Layer 2 of a small transformer language model trained on English Wikipedia (8 layers, counted from 0, width 96). Numbers have three digits each and are written without spaces.
In attention head 1, each number of a token's query is one row of weights dot the token's vector x. The head spreads its attention over the tokens so far by the softmax of query dot key.

Query weights of the head. A number n stands for (n - 500) times 0.00083.
q0: 428474598251505562583450398374476396659448489553561512403469435414542394614365445559570338560570320613591399543468636396513532415479527579250439434528508428483482542338604675795428587446511542684454386382476507681381562449573634385521728533419445459498173454594459509357738455493534433478
q1: 718375690842591311292359662516348534248316767630586410441597706456476537317458635457489720478401355509445500498629319577461345601436446318567870865492569553441321301360583459482482457491569449610826497488299508606664526448427390462617374657716497419276613583452396455526666601468425616373
q2: 358431452264664615550647224411576302694479268443569561524527504583374419620446390580677347386442407550719544512346570618480726585432619636427457372642562307561541506784467482601389449511458470560405570383547365520606459572401556559599594384451526577572420437346513571513439325594450473478
q3: 549333718399693464276255473302468221356255771701529663547615729473546304516413688635670640513426411742532348474357488362523366337565544377592537724319778465336567401392597522580333566167596582616585588366410445354683518436500611435725639542426499207357593670669382584224517689637290455418
q4: 363424499508621682416611495339290323455348486580582523383647573535373217379330610552475591432553389509545474677460450571442546508338550494686386600553591411577446168484512137613469590517558547730447317323591302627571505490534575598510503517355448410410572598575584706756421419688226484476
q5: 623420795460645535446454469387394153218388744511513515456473862452566395423555654779462646294429685772479446487324618584568214398453587355722666728373599488534444343615523673588338528168670527814704594456249528465819370452517358489777538611347557340400571823617456454232506646615276375351
q6: 379402539398797558588453549270325220465240745852713527473720699818217268500342592823537676419484264476358359657324385600400593400396453447512410727606741386517416261401553194434502670388599631531435419262501279483511527558508689447636538627207256025485395618612574773762361511659320489454
q7: 575239800628480711435603610469590131358468510640501652262617820625599394409470572551549490470537567644598493349479466630504249580399612489751523307400537538475597376549210833435495538456700416755653674301341514407480430470318511657645276466252578347253462642523322574118934577553295613604
q8: 425441277652541448504388506334181328429362453532480402653699551610355379482562437546518882363495537332473372730312311510291758494381495466432401750670569341568350271493699300742396603620791497443502518248786489700470460692642452434598467566452529311489249530521583538753475453650373679628
q9: 361168722576808450665749435279179027353418948825664853278569697797219333397215494565562511213706460514576430518274496603419462486351238386852597693617805414487405315311359221385385594324730537669468500148433226335565474503238641500747440655254543238391644715809583691335519676788043421474
q10: 518432292594479321422388610430373602458535721609505436629590627467295542574425746461419687552224672361270606686230343489450493617493378347588465730378529557390522337445605428500533504662562359418507585495424504487442603578447573652484604499608441366546460522489575534619369563532427594294
q11: 638522795363514563484556499576804560443406474520573528231311439412704548385471509480578333571587476548587597299606540563656368520613493683419646334496478701442625661470353748405457376258459546540431438627405511384573461353555479504431436472456511624490517516412458511253594522415611422563
q12: 446578656343520519504556650612678543474568609656536531259442178343644376393407486205662420608685516390567583523627284604504588522569492783540431354451516583392564572445523679399486407348394558626351512558524332584502592314577565453307382387417583616520745485545494437327592537385489532631
q13: 593380745592532446564633558515555591473498472387534547275442498499399635506408286500497296452594403618595609405586744583475576537547555502417769454506443612538374477662573306432587326626403522589376201430364576322719370442261614390530652547601467560760549347396622414622400424431640374222
q14: 567657637472415395513467486541564668413348506576588548395336387408579526422390540454559470507501330632511395470575582598656350398588540558388560514467441728526493490577606390556641484413401524725514429603491464460563534367520557531370612455429575538593513365447563372608536375356689446568
q15: 438388603419678557582629539514623524537567493708510637355399332624563468473451391479460227520668471503497636501670543476547565474403441611467348300428505450462543616435208460341623649588199597627523397521512522463505573475468513477398417503508436648489689352615530478488400427487541487556
q16: 442392619438688625428559518596602358625646603499523612214698280452385462424585462420586402566698501444583588495717378511517538508631289671679380367626628371357565579334513654361324390445503553492351429582569395512551485488460513448392342537407574620280761486580445607312482652552303441573
q17: 691408821460595522443622691536629543455449577494506433095503389485542529389443522439510441538603547472549655413668529594506553547600451586507637482486472583420415480418478526329380312505522578503493363642390429378592365467457579430540446552480412618570577456443499509451560565480505443502
q18: 613640623336447339660490572497594659401519576514579583635261430498538562457255463509515444484499449510477440362541613541530488537602727552290498390469476750493525490651483481582572412551389443593280428391323543461651552495475480422426635337446608656632503369472478376540395387431657397511
q19: 432342348409502623621567450530560298645563376565541530734448539500531299515646476618492469528592496491501511455493520436445589506391559516486319387488591306539663625599114717358481572586456436496470743319533497610441472488587407546487358377330376550390507674524361517247488405637384668571
q20: 553528399655473557326287397428487453536362441393459365269865640472563499526678526535457680573332513425429556685495276528503561380451398509565442541563457428543463398277679526576392637333573591355702615596705507547271447534587429575648494632581341350313343551378465573597771539497538583474
q21: 441653205608441398446268577416402498619625605412450435625764564620403500652626438347558636543434437377529556714362283455442782467486608528463287661555458453531513400480584512667483602559484453402534630332655476584297506553602456418659550464585488341494366472450496525548507451483492688458
q22: 577350416588541584307456460434505446575567527404393396393813628545416554518729525522571601475420635388547650530392362474450601518517424437624628540515554395469492455333558533316302450496628472321564551532537506467417393613390459535596497653547347404345343581397595693446444671556346514376
q23: 512539267582455452488397533380329472596551493376420400587768654538355563556624471508509664449393596345462588665324441425415619592491521365538438688573542426533415368469640449515436509651556352352530567377502609507441495648400512497645619563631423339550334460482498591555447547566490608348
q24: 331450306459491462452493497474371528506565590537418582812522615723302453639641673494505548496350565476429446697252605466575457485502391400652408639357538370462552504473442433419562605586561375369415660423633535571463586541540535549425425511476507445492584532536625591593229492566306515397
q25: 384548352546562383320419811512509644615666746572468439484711309567333448590492577204659572657467504336578623727527257515468692505548418554638318628391499435332445455362750478435426481669426446434299463545649299481386555519487584521490570513691424449445758356585597577605381612466334571358
q26: 358475718422632578615619463609516427535646630487592595241483304454425415503463313281708288519737378503636557494547545548499518535575528675517590549564496495445453640505478570375461343420441528526440369470481310599616514293514619346380436542426614557567680523500501517349555563433435467572
q27: 412457681396538533557752568579581529443515472671500616428216329602443462454318602372403306561643404531390453553641581569633383443455447510564470379370453500463547612489275490303652595594371525644507355660456447366543527380523586542380402442408516645588759398616558415420331434446551391609
q28: 545574647569502525662651344461340475354354385416478450491309729370599624342454541707285570307439526696460281576530737539511347477405332262531739492516406625715463470523628244499575442437679550721670348588360563452507327468277472608625611693575473472746347561556521386692386461542596369386
q29: 407379550491317324566541501542516473412464499550696433724443496611384354707416428443611473556527173513516425462340674626465709526357777685395501566407310421706479591828363548541756507677454553515563616345609261581378427335637604545466420318472319493740475532370483308435568247415610739562
q30: 574532408602388460454423499391529490527373350571416424732441657564579499566523671652305635556324572456430429573503476528538532435251554350423430465452395408604638354543437463563620711686515466479680526518572685373368452698487347722629576567521289433507324502441472464555452405484569613461
q31: 529592516243464619538444572467774496564559499617506496357429403419710507500563365532734375545557628405579604228445487443558465594596671682355510270509554702390643585538337802499442396341497470471260540366531604611644593485669420462387402414336550583381475484398418505189578539416624551594

Each question shows a short text with each token's key, already scaled and adjusted for position as the last token sees it. A number n stands for (n - 500) times 0.0025.

Then comes the last token's vector x. A number n stands for (n - 500) times 0.0085.

0 "ed ": 475510472539408491253537177426525636674549579509581646569438442440471424419621623557375532414576
1 "the ": 484532449440370464296359215430485575675539594551543507633470331472343411452582655581420521352579
2 "Un": 478529436417483432421516372449513518496493537446520507501449597504531517460522493451451478475540
3 "iv": 560484507556536510496453463479539421446508468450494467470500535528520544503510457451522479545496
4 "ers": 563564463507438537480510467477540456444456555416431430462463612525513527513483404463564471583450
5 "ity ": 438516470507440418344451294499556517553439519476538516497450549538508510511622511509439453480474
6 "N": 483505504505474464460473351436495463449516472459477456512548520525512527481456483441458530514536
7 "et": 461515475495434498486524433501531461459499494478471512518521488484500528507465481473504495495496
x: 428469410472447361505449326321409520465622520617541702574552528496504484578475604367573631684515521467402476612564522487566606456469449466562445538548464507540571576555617539380474568485478403674724507547444473576364497587491454692542470533414456513433401402447300530487521438420429393553
Which two tokens does the last token look at most, in order? 4 "ers", 3 "iv"

0 "er": 496481480509464498499522444533524445438460478494532455427513559504554519529511495462475476500474
1 "al ": 548508435482364474326482267478518562592482507516544526522533498528481484469585582510412522441544
2 "o": 524466522538484525501529470533527450473467477478504459451531545535539514558530503475481501514475
3 "ther ": 470560474412353370296472234456548541586438516505503496523525506563472492487598561499377588469557
4 "l": 512481510504487424440497441485497461501380461480517452410546620562577501526519474454466481530493
5 "ec": 485515502414466470505453468493515455453547461536517523467498513476535550509497481500500423504514
6 "t": 485524507527483501493478429462516481458497529518448488532492519474501495488460433484509493554496
7 "ur": 527495589445505452463430382435521447479524520537476481524494473480464514501534476529509560546492
x: 475182449560547512522490615391502357529569639418475546597549412452481561563454441373428661620512505475478521477521448423348518441498636568555467496564441510496488627537513522519451594603472441634529488604477428554370507393467423748421649574411484387525461438380465399744432413587439640574
Which token does the last token look at most, and with what share of its attention? 4 "l", with about 30%

0 "of ": 568369359533286450278530206410455589649499517609555537559586436539446453426566636549338601421606
1 "n": 460469557561546472519449448470539426454521501482444482482477558546513538480502482465494543537462
2 "ation": 438505566528602467501436410491503447461496536467462443532433520505449489508509492483545522515457
3 "al ": 472542459456384459333475273464520564595480506519545527523539501527478481467583574511402531449548
4 "d": 497441529509536506496504421429495505513435501502488493474535552502498477473481485480441527522538
5 "ev": 476509542482474449453438409498543476455494486461518515453459564500562533510519467478542456534488
6 "el": 586427478459490464470526425482460464449516457486532467472554526514542519493458510434479484479508
7 "op": 567459453500511527462472442431443494493534522492458473512519504493468471444470456497549530563523
x: 563449672451547540355630535363499548520586413456570411485484455537467549346541569521423603520414382549498428477687478338261485272465460448558468527592374505500665645612419489457609506543552427522431533519264493639525475511466525507595405556597435360541415503531524490567496426535475687519
Which token does the last token look at most? 7 "op"

0 "| ": 468442560413363456291559115416443620541556522578537593543534405335453409428420509633537493506521
1 "– ": 552551514460487382322556177374468643581530557602530583543465512427475410444495532561472518478587
2 "| ": 562474612458382422265517095398445631578574545595551605552515390324437391419451538651523486494543
3 "– ": 431525538475511381318541178367469641582532559603528582544461510426472409444498533564472518479587
4 "| ": 500568617532398398263498096390446632580574547593551606553511391326437392419455541650522485493544
5 "– ": 506427545502534385315529179360468641583533560604528582544460509426472409444499534564472517478587
6 "| ": 437473576595420379263481098383445632581574547592551606553510391327437392419456541650522485493544
7 "– ": 564536536528556394313517182353467641583533560604528582544460509426472409444499534564472518478587
x: 570458418536524500456547472645555510525584379532594473354478569481550589733559571498447454429274358718495503432456582635524452463455464516480521495481389497553502428503443455481497369456317527431546328625488535502508601505519464652380577525462653558630456552291554587629347340424579433479
Which token does the last token look at most? 2 "| "

0 ". ": 587433422479351391322516191422542593570502554577486542547482479421457439500525512579459497480562
1 "S": 461477452478379470405526328441501468491472520498465451488534517507489498479495467498463493526519
2 "he ": 560531392454408419310443286415491588607436581589538499518447508475465409528617515588419462503580
3 "d": 460468535514547508510490440429498491510427501505482475476540541500491476488484476488442526530533
4 "ev": 498530533483474454463435425508552458452477478458517500442466571506568538522528461474538447539479
5 "el": 487392465477489468479522432485463456441509457487524456471556520510540518507456504439486483485501
6 "op": 495426450526521533478468465441451480485524516487456463504519507497473477457473448494550522566514
7 "ed ": 465458434478413482237531178370493672646555577526561666570478428389459399394543581585398557457575
x: 528426523528567365443614472416474577546519561580468416394473562482548582774419568468474368640440442496353532470469545517508409573455510592536437442312311624521605495577390476531602564475502437357585360505543553537515537509506538542421532451482542600597521524435400471370622499272568663637
Which two tokens does the last token look at most, in order? 7 "ed ", 0 ". "

0 "D": 469559546468512510493506441482521462433414476440462469483550514488503510521443427473478490525507
1 "ate ": 572462463525392457339513313480545533555409485486554521490529556528512501496572489501412487486507
2 "| ": 561469629457375406286499138436460612585529530554559596523505431370460416433482550626511475478519
3 "O": 507520455435401463423524318495524497478494472494525496522550451460528522559478521473460474445535
4 "p": 509523502627564526536427495461535417425507495433431436479492568539524521521484401458529505582435
5 "p": 479517465615551526536434495461538415423501489431427435476499575546529527519485399453522512588436
6 "on": 500581469627600542554490446496521459426501507496446464511511513506486497546472465497520547528483
7 "ent ": 537425476491429418318444271473550529550439497492526526518489521520490488475586493518439515509493
x: 553559487382454537467468555524571579448433439518487407652540552524518489594556469586487417663414424537447475515482491451583452461499555558481498422451446619511595503538451548483538468454466482423567503478620560532444655555475656477477576453606384470521519504364439522412485513083525542512
Which token does the last token look at most, and with what share of its attention? 2 "| ", with about 40%

0 "l": 509514529500479444454505455481501450503363450483521448401563623565571504530516468456447486534496
1 "ed ": 472473494546434496253541189417532642671538578508579658561435450427470419414612601565373531427569
2 "at ": 657644348526292432245561211358411610658450561589551479581557473563415437417565566546343529474646
3 "the ": 483474498430367445299350204416482581669536597553531509635479325460336407449561645587428526362582
4 "C": 493528491405393453387486265451500487472520500481465483501515511496500532446467489453458484504542
5 "ur": 496478542403500456455424365434516454489534529543492488526487468469460503502534492535503551526498
6 "ti": 483472493489437500463502422476504488468561495540487541507483489470493515456456505489494486511543
7 "s ": 488438523483435340323448267461607525552433524473498533501423579546534522507622463515441487545480
x: 587473546434507423408394550522643587488508458530589476536558538471521484629517504523473395590357473507470597411535443467520500430544513600461553431337479535488579618527488584502512468451471476474520703537525449555515542532469623561456574425532462449528527439520413504469558525096514397440
Which token does the last token look at most? 2 "at "

0 "av": 534470444533468502461499449463496458460461498472501466485564557516511503480458443437508513529522
1 "e ": 581499423484355411319491252470542540591432511521537519495500553545500493470599550510405512478520
2 "h": 471460438503442507423524344475535478498449529507489486469520569497527473512515430469494457536482
3 "er ": 491571449440365381302453245438540549600459544544506507522487522556466492461612533533404528508529
4 "an ": 475489469447412413328475232426505575576492535583511532550530481495450456449544519565468535526526
5 "ad": 539408492437488433418518370440514476495436465525548461487584513518522495538509517470401515462560
6 "v": 491557519566574468490431445486539445469496470460522483471517541533541519492539458442475512517493
7 "an": 488477527472503455492464421483528445432479455482479437468535575535566548514466465435508505534486
x: 572349561541606558493428470529511477414532457317545459588476506569519492556508663473471504630523536595650425651496452687418481454502415570447518522355606391378607471446400465504553547613516408535634478541529491487315397495504485597561708507494454421320568497500533544588487548356490443522
Which token does the last token look at most, and with what share of its attention? 6 "v", with about 30%

0 "| ": 468442560413363456291559115416443620541556522578537593543534405335453409428420509633537493506521
1 "1": 464516541501472539473551372468495485419509525533447462510503467441474487520403469532543505536453
2 "0 ": 491477437541403483332555212485545554484537489561537565570470448427505500456493461516505333455525
3 "|": 600631379482312457329529237436532520465504514476430479543496500493499499520490412493491549590531
4 "\n": 369455451267316337236638068401418666598531568584529585528470525407454402371439565561496503465591
5 "| ": 474571578555446379248447087386410652629569571610606626549475399323425365413493580672503428446561
6 "M": 474510498474466427443473354466520453457509488498461483507546488522523540503492462466476510526539
7 "I": 455503511485388467426504309443535494426538500484422488571498470472472527487432436465490489528556
x: 362471369509490456466390357606571529509426444625581430782528663425535398565472532584319567345383473401465541545545373632577555565500450537464614506598482527524486611394455488639495541547449357652596520646588521495420374595414464636516576471379499541426394396438431479519496568465524734598
Which two tokens does the last token look at most, in order? 3 "|", 6 "M"

0 "| ": 468442560413363456291559115416443620541556522578537593543534405335453409428420509633537493506521
1 "D": 429519524485499520466525383458502486425445492456455478503556493457491492504410429481490496524525
2 "u": 531455532547498550515527499512541471486407485471498477450526568501498494538483439498508506529480
3 "qu": 545515492490501473490428504467545432462457505455449472470498615580524545484531430440491544575494
4 "es": 507538464488474482481476469454545469461492525487433439502487544550497532555523421476494500536511
5 "n": 512562453603590530588468547502544404442486475464461465461495576556532549508494468442485532531452
6 "e ": 534389504436414354354489305481556511543382474508519489477522564555517515511584493503418512513482
7 "G": 539475526426395452413510315440461508538472497546528474510605447465465464480452542524438520463574
x: 550418532488434475530443467449473522568514477562486596619500510419517529375433519705442469535489506412579334503576369692371551575459320519534518566400384468602570446496482537461445489475540517611504564545560476619380531520482337775612494586583323560414550534572412424598478429332512607537
Which two tokens does the last token look at most, in order? 3 "qu", 5 "n"

0 "e ": 550441414508347420318493240469535545599448520526539524509494541541492489464603563513408516469523
1 "m": 486490492528462422460468404479534442510530496495483560485503536530544545431541486455490534529495
2 "ad": 461586452483479449431523393447516470492428462527546455482582514521518496543507509472399515465558
3 "e ": 459576443436368378306477230455535550600441521531535523507495540537487483465599556520406519475524
4 "or": 423527466442375449421537401476499458425456453484467386450572542532526567513470439431508452532530
5 "ch": 500543487479418545471479402481465478478522525481515518479535525489496500485461538460507514481484
6 "e": 485537481547524536564479497495522449453437500461488466421508606553545534534523469472508525519450
7 "str": 557478550456449453464460455462462464469467446494481435439550533542523534465480538433494529502530
x: 697486451491534435589417442427523422518397456469519573486514602432536477459629579454490437637500504473443347436554457440411473541489558444617453562594328564521417562519495473321376503616529529573434600746560478508383571559600563559555588633318492513461429498318434513517243485525365675646
Which token does the last token look at most? 6 "e"

0 "– ": 536512474443444366289494155389470648646552590593557594557425490448464407433564611564445506432606
1 "| ": 506432593423376433266516097401447632590577548595555609555508390331436392416465549650513488488547
2 "– ": 482568532464503382319543177368470642591536562607531585546458507427469408441507540565466518476591
3 "| ": 559535622494390410264503098393448632584575548593551607554509392329437393418460543650518487493546
4 "– ": 444456545489524384316533180362470641586534561605529584545458509428471409443503536564469518478589
5 "| ": 443540602568409389264487099386447632583575548592550607553508392329437393419460543650519486493546
6 "– ": 564466543517546391315522183356468641585534560605528583544460509428471409443502536564469519478589
7 "| ": 487432543615433372265471102379447631584575548591551607553507392329438393420461543649519486493545
x: 612421535612452431530484475572487556485522433536538514595473535493520581593462471525333539429360443486487472463538532655525436393425486530437545519450285542715472538590480487489634522620535451458579513548496493432473473471537482607403552554544554474612496484476539405624511404140619500465
Which token does the last token look at most? 1 "| "

0 " ": 514466466456388463362501313488558533556475512526515541504498546510500500461545500531484485521501
1 "in": 427489567533577448476458397500561445456455489479512471468473582527519543525523502454483454490460
2 "d": 452495545490559503505463446439506496525428504492501486480513553510496477488507482481440502513535
3 "ic": 503505494535563505510518488496454479525495485543538494466510538529518513475540551496450480469525
4 "at": 557480535550571513533454530490523432498470478472541515466491558524520511507534490475454476463484
5 "es ": 470513495465408369297489217442574558589475539504522564530451539525514491472615527521417517513516
6 "con": 494579466529530516481420418470543475467499514453449483541481474492453513495476501474480493469518
7 "f": 514510501531508456500486450513549428456489458484479480449508525538545531533522501463487463481491
x: 500549565511416442456369390474470513485612521399499331363499589610454515502627506396534508555351419559321546594622513417469512511399346426494526462410434379578508627493588581515354480557586621453443562694546467510460582637523437605611408647477462503350552515395639581484516502477620549441
Which token does the last token look at most? 1 "in"

0 "af": 475434462482442484453468387468547450458533503505460477530488479485504527527492443498540470537496
1 "ter ": 522470400478356404261458227415518586645489577552527542556442490524452468417636559546377511468586
2 "200": 506527479477428464443553373475500499469508521489460459531507469462497491518441535494502556514531
3 "3 ": 505473466484414453341494271527554545544505493562594570539460431427505483489556507554484298425515
4 "and ": 377513486384460363305453247419440601646499543637585538486515501498474416446587634579375537424586
5 "th": 539502483548468519490513389469492472443484525513422484524530475473479477497432451513508531540496
6 "r": 464494520500476506478501478468532448487452488477408469430507583524529502502537458494556601611461
7 "ou": 596495513463393412400560345502459512495490447551553512508600441447498481489446514502503478474549
x: 589418532408311547435431441617466490529537433480540535489512524527472471583550570539404436449518373582396535613444585497361462542394393611480599494638497586472524628474559494455512600651618393551599357536625665472527323543519397590477475409484505341431425573335541476549519363671484505597
Which token does the last token look at most, and with what share of its attention? 6 "r", with about 40%

0 " ": 514466466456388463362501313488558533556475512526515541504498546510500500461545500531484485521501
1 "| ": 522442599411380413296513144430464601585559530574551601533509415370457421426486554628509501483520
2 "D": 442447519481491501448506359457511485444451503450462487504535501470491498495440450477482495512526
3 "u": 554497510546492540502517478505543474500414494475505483456518568503493493529497453500502508521484
4 "qu": 513545493483505471489424502464545433468459508457451473474496613582522544482539434441487546574495
5 "es": 474527470473476477478472464449545470467496529491434440506484541551494531553530425479490504535513
6 "n": 454545423578587537587466544502545404446487477464463466462492576558532550506500472441483531528453
7 "e ": 610469524441430347353483302478556512545384476509519489478521564554515514510586494504417512512483
x: 539499465490455524587340563781573639502488508508540573456554572455507520610495492573473473780367403477453469464406518419612483603509490497475429492405528536456611590496501524487529444471447505499566591477483458553511578432461537542461521414501426398502517519439520529404496479111536529456
Which token does the last token look at most? 1 "| "

0 "| ": 468442560413363456291559115416443620541556522578537593543534405335453409428420509633537493506521
1 ".": 511493474503441498439511299404566497379603533560361492581459437424472487537421352556562511616473
2 "5": 469467575570488543452543352449484507409535528507455474536493470440478483486390433522545498553466
3 "0": 504470513547410525443567330489504488394511502504442463527507466461491519498388449490546473535471
4 "0 ": 540491450499445461348526250489542542527542488580565568561476446441502496445534502517475333433537
5 "| ": 449554609611436407291484179421454617611545535572582614521498422361456410411494564632497451468539
6 "3": 483509464560464547475536390476503476406545515517469487517490459441493507497411456514529463547462
7 "3 ": 514500477441433430322515248484565534502489477561568561550477460434509501479523442529486301467517
x: 676476478559416581464566483614508679514468248508403246332549369430543514560621460542482585642210535454347509488483476542535453612493512535491491469550395576518567530591478496559486340585500516493650565521587517549536513517459411606393524346596543669467399524393474518561528463346537481442
Which token does the last token look at most, and with what share of its attention? 0 "| ", with about 60%

0 "\n": 591438309507316447265644081392389668587542564619539590536497492372434379383415541602503490482592
1 "| ": 490446569448392420253498082397404647610568554622594619552507384318421366418470566677508452459551
2 "D": 436449511484497507447516355447491496445458500474471490512552480449483481495425448492478490509539
3 "ar": 528502521509542511482512459454531452462472492526478406481538533503506507544496418471477501548504
4 "t": 534514524552523529521465481490522462432488515499459473514485528474521498525460414478523468551475
5 "m": 487523465547527443508474477499541417474512475485475544463510548531560556459529445453503524553468
6 "ou": 543403496466396424417560375512470493497472436548559498495604457468508491508465507492483480474549
7 "th ": 561416444447416411333512295488523534544389482506555509486535542536510512500554493510424485496499
x: 534604438459455519455482561554544600520442489424524543479560438546475429512555599601540461772380525535383520393362436460471332542537568577460561475441471517511497632564434510558530512496510403492645625406517572530419536353492597591521487421508415513462527549423380546367610406192536533478
Which token does the last token look at most, and with what share of its attention? 0 "\n", with about 80%

0 "op": 531398485543501513457496452445450480465524498489461460500534519511495490462466440474546524563521
1 "ed ": 481479472533408486244541170420527643671547580511578655565438441427471419417613614566378536421569
2 "a ": 481562466411349352276443175432534579629492551593532508570532419487444438516601572600409542470556
3 "un": 436448499415524398442427386460507489529468522515564460513512529524492499534540560488425514409549
4 "i": 498558505598541589563514518515508455439479470488506476436558533518550535543466502479512539520472
5 "qu": 468520497456493458471431471464538437464463506468458472486512589569518536493533435449492550568497
6 "e ": 524414528415414335302465228452541546597429519531535517498483549535494483471608544523402510482518
7 "te": 426555445547545587591418503493494428465564534498477520492453517498473501488496530505549534489443
x: 335448384423557483669577438589642561489536430445514479425560493524501464276454585486333488503327458608317434625558529596341589434378586506563422503541382666494467428403533547574531511561506518363641538728579632534474524529470620437552535459463452561383413536531439450557573566517490447530
Which token does the last token look at most, and with what share of its attention? 5 "qu", with about 30%

0 "ad": 602495462507487442451507427476526455489422453513553449474564525538530504564529508459406492450543
1 "u": 504451514520488525491505477508552467506418492476499482458503572524496499534525456492498508516483
2 "ate ": 547549414460374414274494217451524574618476527526571561524503522512485468448604561521395504445546
3 "m": 514509482518480410471469423481545434500516489489467550475500555544552553439547467447487539545490
4 "a": 486488481493524494491520460468526441471416510462430453394528635559513507528519471482503617540443
5 "j": 458502484461465478462508476471513442445468481455451503440515620522539527426474437423541517596465
6 "or": 497420502444399440436535437479506446421444443481463382440576557547533576513478427424498456542526
7 ". ": 622498573462439312340461246417570576577478541542472547525481505462478464509545517555438517473563
x: 508413564522484581434500373656518529448493574469435547454546531496459689651557547511472325509501310540551622482558560563615607588488516490610535485492393590572537658482296460417565490428434624447602448685618474454491467441475468739455371416554467513520535421497410557418446467277480430375
Which token does the last token look at most, and with what share of its attention? 2 "ate ", with about 60%

0 "I": 446530541478456551479478396478541472421533495460421482552466476478474527501438431466507472512528
1 "T": 456469545518491560512520466480505474440477497477432484504543496466491488479394416470498498531519
2 " ": 552517528482410474413501393504569512511431482499494518475514574521519518492511444518496480548476
3 "| ": 553528657509418405305495162419453610597553535580557609532509409357444403424475558643506500477526
4 "5 ": 505479462515425481363531269502560527475494473550540559555487440419498499486487435533521330467500
5 "| ": 451540605596437398289489152411455616602547538579571611530501424356450407418484550637504467476530
6 "2 ": 505485451461423441325530242477565536491482477550553560549472470426506497480503424530487309479512
7 "| ": 478438526641462391292475158407453617603552539578575614530499423354453408417485553637505460473533
x: 598465527600458434546477475594471569498512463548551484567486472484524581529485453545360489475385508504493493463530497630559432392443498525446558509466311533721491508600505494503635485623541429474575500575448478461489485440531459559452508557537543464599488483468498387586555391097650500475
Which token does the last token look at most, and with what share of its attention? 3 "| ", with about 40%

0 "or": 524434464513415518470548459511500454398457451479473389440556541519532564545459430443536435529499
1 "n": 448469598573609495574448531502537415425504490474456469464471565539520540521489462470516512530436
2 "el": 504621460504494476501526461501473448427515449479524455466547530524550532521461499426494481482492
3 "l ": 478609458460386385285454253418524555622479566584499547548461489521427458459620544594442527509508
4 "| ": 487562627523408373289490131423466611578557537559546603530487439375464424427484546621521482482518
5 "7 ": 525501468463430441322532220481557553499518482558546589561461453416505503454506449528508327459523
6 "| ": 441475572611448385286482147410461616601556540577569611531493431364456415417496552631504464477529
7 "2 ": 518503474432426423311525218471562544497494485555556565555468467425506494477512435533488311474515
x: 677437481574452590451562489612532651497476274498392270352570398411512537586605457572452569590189546468341508480475525536550450648478496554504472461515409574537557515575468516570492365574506510506641562513605527554541480547460423616391523328584554659475381540361464529575500443322534487428
Which two tokens does the last token look at most, in order? 3 "l ", 4 "| "

0 "ber ": 537474384502372418272499211468538558617423559504564544513427564483469464447606531533447434469511
1 "R": 501484439461438478421519365480493468459393477434503420442560554510539499537476465454497473517502
2 "ev": 527492493453461454438438395492540472463470480465534503453475570506564528519524466471517447523502
3 "ol": 479518445394467412410548345461475485508542500501501468516519529519529495490512519447479549479549
4 "u": 509542487519464522478524454495537480502415494487502486461525558502487489525496455506499516524491
5 "tion ": 416541494497425439374452370509608509509410522400475486477408611547537541524593450459489461539459
6 "the ": 501507544463366418330330245416490562648492570528522484619509344489344429463554619566417536375572
7 "f": 508515484506500452453502372465527455470503485515469496474516515514514508498504492491480479499501
x: 450447541498463455474411380455445552479609531410506296439480598651413517520552537413549540513314470605345507572589535445486500586410326446507488459367383402613483644497576573551413484565601606483438600743556414521534578618468403676548413634493477501399518489367632554520520419473613538466
Which token does the last token look at most? 5 "tion "

0 "the ": 521506450474365485296385218428490572657531580558534515622489350477354423448569627580422527379568
1 "per": 576480450516403474447493383457566444455492495496459426490537538556524533552539464465432524545517
2 "for": 535491483512488499469510417444478518512549542524498474527468521505479523450453528469491471465553
3 "m": 514500483547513436487466427507539434462539498486477554473478534497548542471517449468547503539449
4 "er": 484524467499472503479512403509520468433462496500535455439509554475537497541493479480482472504479
5 "'": 506414531400329373354577298477532520566476491518490519556570413499471465517519527522424589458565
6 "s ": 463509542466423336289461213445584556592464542504523558519435548515518493477621510532426490522515
7 "m": 497487476489514405474480416485539433486526486491472554469501548526558554438529462452507524547479
x: 456301553462422464518533477419521555544573490465501461588439569384509473537499576509567469741336473556513438504625550541427573246527364443583553518632373427512476421460536429338652492502518594429632495668651341461718456523519434556587506466439435464510414466508561523555618540399523611524
Which token does the last token look at most? 3 "m"

0 "1": 487547573456503522503522433495508469445495523530459465493487464457473491536443491542530505521441
1 ".": 496490512479471455463450358438597471443582539543390504560416463480477504543526407552515508584459
2 "0": 469482562535461505489534397527533454429501491494472471500479504509513545506465480473516461509450
3 "0": 499463551549459502488535397526533456429502491494473474500482503507514545504461481472517461508451
4 "0 ": 559499472505466449364486288509553532556531497560581572544444469470512506448580533507456317411540
5 "| ": 449552612611437407297483191424457611613541530568584613516496430371461416408500568623491448464542
6 "2": 507541503557458497458536377484510473416500529530475450514464480450476491522430461524534436536449
7 "5 ": 496527478469436447344505256491560534504504483559557571559476439430497498472520465532498323449520
x: 644452435565388571495538447656529623514493264493402222285542350425550566513628461542486604636282519435334526446491459548561512579491499552470499468526336598480597558584513481576454378565508528493640540526592526515536541563451402604432573401580528651450404524400492517557550431343536538477
Which token does the last token look at most? 5 "| "

0 "| ": 468442560413363456291559115416443620541556522578537593543534405335453409428420509633537493506521
1 "D": 429519524485499520466525383458502486425445492456455478503556493457491492504410429481490496524525
2 "ate ": 580564432513382453330535291462536535536423474505544521506557531515508500492550473505417508502508
3 "| ": 562538633504384399283498131428456615576534531558555595525508425360457413434469542632519476484518
4 "O": 485516473423402457422526317490520500472499472497522496526553445454526520560469517476466476449535
5 "p": 486520461622561535540430497462534417420508494432429435480493567537525522522479398457532505584434
6 "p": 475492429598548533539436496461537415419502489430425434476500573544530528521480396453526512589435
7 "on": 432544429609594554555494447496521459422502506495444463512512513504487497547468461496523546530482
x: 391462560596405483342466408538463331534488527403523431562544609523557422590518708427508621566387477626470543518547493522572518413431497396441415630505674447434540521537566423523581456542493516552453398433501588495487461423595530650577729478453337522449440474493439468626422325540540463428
Which two tokens does the last token look at most, in order? 5 "p", 6 "p"